Layer 3 of a small transformer language model trained on English Wikipedia (15 layers, counted from 0, width 96).
A neuron's activation on a vector x is squared ReLU(weights . x), where the dot is the dot product.
The model reads these tokens: "In" " July" " " "1" "9" "1" "4" " she"

The vector x that enters this layer's MLP at each token. A number n stands for n times 0.0089.
0 "In": -30 -8 173 0 57 63 48 -179 -9 109 99 -56 -128 213 -98 -138 57 119 -128 179 87 8 -27 -234 -68 159 135 271 -224 39 147 -105 25 -138 98 -66 71 34 101 -109 115 42 -70 60 -290 144 110 -97 134 -21 -182 197 -120 17 63 113 -7 115 -81 -97 -62 54 -85 -164 -108 32 83 166 -231 54 54 -15 68 -23 -52 11 -15 -3 204 112 126 -25 99 121 58 -9 -102 72 111 70 74 -24 60 -127 -96 -66
1 " July": -25 177 112 15 132 -30 104 -169 12 60 47 5 -15 275 -106 -67 -68 206 -87 69 -174 -104 78 66 -42 128 144 147 -36 -239 135 -98 72 51 11 -49 88 -74 -25 -139 60 -17 6 187 -213 83 243 -179 61 -16 -69 124 -173 40 -10 -77 -53 5 89 -61 -7 -59 -33 -37 115 47 51 97 -119 -83 -12 -124 76 2 -257 45 43 -22 -55 -90 37 88 195 174 114 -10 -211 113 -46 127 150 -99 51 110 -220 -188
2 " ": -31 110 161 -73 148 87 144 -144 -81 -19 181 23 -64 343 24 -117 -18 -52 -124 135 -50 14 9 -69 -15 158 92 92 114 -162 22 -210 185 -18 64 -33 34 -101 125 -120 -56 129 30 15 -37 -58 55 -30 -59 -42 -194 76 -99 -22 -264 17 72 48 -12 -89 -14 -8 -88 -215 -325 69 26 144 -330 -123 -129 -112 157 -11 -29 97 -18 8 38 -64 136 41 27 46 88 57 1 64 112 133 -5 128 25 -163 37 -39
3 "1": -126 136 157 0 34 151 77 -130 -37 -102 58 10 -21 433 7 -44 115 -45 -223 218 -68 96 -104 -43 47 201 66 -63 8 -287 -68 -95 153 71 41 -39 21 -8 101 -293 -60 23 -27 -28 -125 -7 163 -63 -20 -63 -28 45 -158 -38 118 9 18 128 81 31 -52 113 -48 -88 21 41 -2 115 -47 -101 -25 -144 59 -154 -112 147 100 -68 165 72 208 47 -53 0 187 -33 -129 124 64 98 3 98 -54 -83 62 -165
4 "9": -73 77 126 65 -113 114 179 -134 168 -76 98 16 24 394 14 -120 237 52 -46 156 -48 82 -96 -288 2 70 -49 62 2 -167 -133 -29 226 65 110 -105 114 7 41 -111 -59 122 0 -54 -98 -34 255 7 -72 -67 -32 130 4 62 -147 -14 38 135 76 15 -43 76 -36 -30 21 157 31 -17 -124 -110 178 -55 199 -35 -36 69 -10 -41 111 49 243 111 142 149 123 102 124 60 4 97 -107 146 1 38 -17 -24
5 "1": -92 69 100 -129 13 -101 151 -196 -24 -109 92 -70 28 476 -34 -187 136 43 -197 106 -79 -16 -212 -177 49 115 15 6 -176 -211 -34 11 199 -7 -26 -51 57 53 64 -136 -108 134 -72 93 -129 -79 166 -120 -50 -120 -49 0 -144 76 -79 -95 36 53 80 -2 -88 80 -108 -83 12 92 -105 -54 47 -208 18 -178 98 -85 -51 82 118 -13 66 44 77 144 -6 -41 24 -18 111 71 112 154 -77 135 -22 -107 88 -86
6 "4": -34 64 179 -90 50 33 206 -90 -41 -45 98 -68 -98 363 -189 -181 20 -13 -140 -4 -160 -71 -13 -29 -33 225 178 -28 -130 -187 -56 -39 160 -27 -99 -16 82 155 49 -68 -67 82 -98 74 -112 11 30 -73 -45 -147 5 136 -123 82 -218 -34 47 201 74 -64 -30 64 -55 -179 61 97 -76 -85 -79 -103 42 -202 161 -181 37 123 81 55 141 82 164 219 2 18 -31 41 113 56 31 195 36 123 -33 -102 71 -76
7 " she": 113 116 184 8 59 46 48 157 -88 -108 141 -54 -134 294 -170 -38 110 -18 -228 106 131 -48 47 25 -59 4 134 155 79 -205 -89 74 134 28 -127 -87 15 254 254 -166 -18 13 -47 -35 -103 37 -56 -155 -30 -39 -54 -175 -56 -134 -196 46 -91 -71 91 99 59 42 -146 -105 -127 170 14 6 -160 -49 -85 -168 147 14 -19 -253 -92 -86 1 -63 128 143 126 -120 33 66 -45 -9 -91 25 66 -126 -7 -7 -89 26

Each question shows the input weights of one neuron of the MLP. A number n stands for n times 0.0035.

n12: 93 58 25 -96 -190 -177 -93 -39 -68 -31 24 71 -94 -35 -173 240 15 -74 -95 4 -4 -68 -25 151 375 12 69 103 -72 -107 -43 192 -122 -89 53 -45 -182 11 93 201 19 -101 4 51 -325 13 81 -29 93 152 -237 62 -83 19 68 -98 -200 104 134 71 -170 -322 148 83 -97 -63 -59 -204 -113 42 -44 110 -29 -171 -45 139 -155 -25 7 -168 83 -120 -19 95 -28 -73 -92 14 -84 128 156 -239 134 141 -36 18
On which two tokens does it fire most, strongest first? 1 " July", 0 "In"

n110: -47 -121 -38 137 100 -21 125 163 -116 118 -18 146 69 77 48 160 -69 -44 50 65 -113 106 -29 3 236 41 -34 -43 -146 64 -80 -53 -214 -161 -134 -7 91 -13 -126 134 102 52 23 -85 -3 -54 -175 7 50 -194 -82 -336 49 -84 -126 29 -92 -56 44 -6 249 -52 -77 74 39 -20 -3 170 44 -288 -89 -138 138 104 63 -58 -59 192 6 262 10 -88 17 -95 -61 -90 -48 35 186 -46 144 36 31 88 -52 -130
Which token does this neuron like most? 7 " she"

n2: -60 -25 -188 87 -145 40 155 -55 -53 -133 95 -38 27 -274 -27 -51 -22 -40 -140 35 -136 81 66 30 111 58 -53 36 -44 43 -15 -10 -103 83 31 -57 -99 142 24 -112 -58 -122 -32 160 -16 12 40 -149 -52 -6 147 144 6 81 -14 32 52 141 -104 20 -266 97 128 -58 -56 -13 73 68 67 116 98 25 -183 -90 -18 78 -292 -60 102 186 -145 -42 215 106 -59 -126 120 71 143 -312 -64 3 116 102 50 132
Which token does this neuron like most? 0 "In"

n269: 102 -115 113 10 -70 -226 91 6 -195 50 -299 50 126 -22 -116 106 42 170 111 125 42 29 -9 110 200 187 178 104 68 111 47 15 -91 -78 -32 74 -76 -104 25 46 207 103 27 125 -79 55 51 -78 18 85 -175 -202 -21 37 -8 -18 77 110 43 55 42 -280 -145 -113 21 119 129 51 -26 6 -66 -60 63 -73 7 -77 -155 -50 55 -11 0 -9 103 39 70 19 -23 -78 -49 81 -6 -65 -115 45 -26 118
On which token does it fire most, and how strongly? 1 " July", at about 28

n156: -7 8 -147 -23 -69 39 -28 -10 39 -50 99 -58 25 62 -77 -34 153 8 34 -9 14 67 34 111 34 -54 -57 71 -34 -138 69 116 -49 -154 56 62 94 13 -25 237 -14 -62 37 138 143 10 150 53 64 42 -170 -75 -36 -11 -135 -276 3 -97 50 -41 8 24 223 54 13 -35 42 -45 121 -33 -76 -21 94 69 -24 -19 -19 170 -130 55 -10 -32 14 59 -115 55 -8 -48 208 26 -98 -106 49 33 134 -150
On which two tokens does it fire most, strongest first? 5 "1", 1 " July"

n115: -37 -22 38 39 -135 136 11 -148 85 -99 43 51 -79 44 78 -8 -33 -19 -108 -36 303 27 71 62 -143 0 -29 47 -24 -40 3 -84 -14 122 -166 34 -246 -11 117 167 -77 177 -77 -71 -120 78 -114 125 -82 14 96 99 57 37 121 11 -11 -39 104 -183 11 -33 -17 -3 54 45 -161 56 133 -86 154 -6 -30 -124 140 88 47 28 -102 8 14 -37 58 -75 -102 154 0 -144 5 -116 -185 30 -62 30 60 -14
On which two tokens does it fire most, strongest first? 4 "9", 6 "4"

n54: -82 -78 196 142 215 -66 0 -44 -210 -82 -167 147 121 0 244 37 -76 -41 -194 60 81 71 -116 128 210 96 69 -14 27 77 53 -12 63 -57 -29 57 63 6 93 146 55 18 30 -239 -27 -210 -58 145 28 -110 94 19 -80 19 56 -96 -75 -100 -84 105 18 -20 -140 -84 53 49 112 0 -26 104 -36 97 -21 -123 41 195 -54 -3 -50 -98 -162 -89 -85 62 120 -32 -26 -61 29 27 -3 -140 93 -13 -211 6
Which token does this neuron like most? 3 "1"

n181: -115 -31 -32 136 -16 36 27 -3 -35 -121 73 63 -51 37 245 126 19 6 -53 55 161 259 -9 -44 -131 -50 -117 94 -67 67 88 16 46 144 -112 91 216 -67 -195 -10 -93 25 34 114 123 -237 -46 -25 70 -13 104 125 40 157 -67 -139 -173 -9 33 29 94 40 -44 -97 178 -10 19 167 30 185 19 137 -12 -101 -56 35 -165 52 -103 -12 -68 77 140 -137 -18 78 108 111 179 81 103 -9 146 -187 147 19
Which token does this neuron like most? 4 "9"

n212: -30 64 -127 93 15 -92 -43 -17 -152 -31 101 -19 59 12 237 -68 59 -87 62 -3 -113 -60 -93 66 44 -20 18 -8 32 6 -140 35 34 -26 -74 128 173 -242 -19 129 -103 9 -26 35 -47 -54 -3 15 60 6 -307 -46 164 57 3 58 135 -116 135 143 101 52 -71 91 -12 -126 -76 -57 85 76 160 -94 64 164 -106 -63 -105 -233 -46 -67 111 -219 12 90 -199 -126 57 25 -50 62 -3 148 -38 92 -55 87
Which token does this neuron like most? 4 "9"

n240: -107 97 -39 159 24 -44 -26 49 142 153 65 122 58 34 183 99 -162 -10 34 116 114 44 42 57 -61 -45 196 -32 44 -34 -100 -200 -61 -45 148 245 52 -31 17 -90 -73 13 5 -167 21 -104 157 21 -3 80 -34 -42 21 98 -31 -42 -41 -167 -13 -32 37 22 13 54 83 51 -93 -111 -97 -11 -32 34 -147 -81 -57 174 109 -3 108 23 47 3 -75 47 -67 -22 74 20 8 -50 48 -110 -181 45 78 -105
Which token does this neuron like most? 3 "1"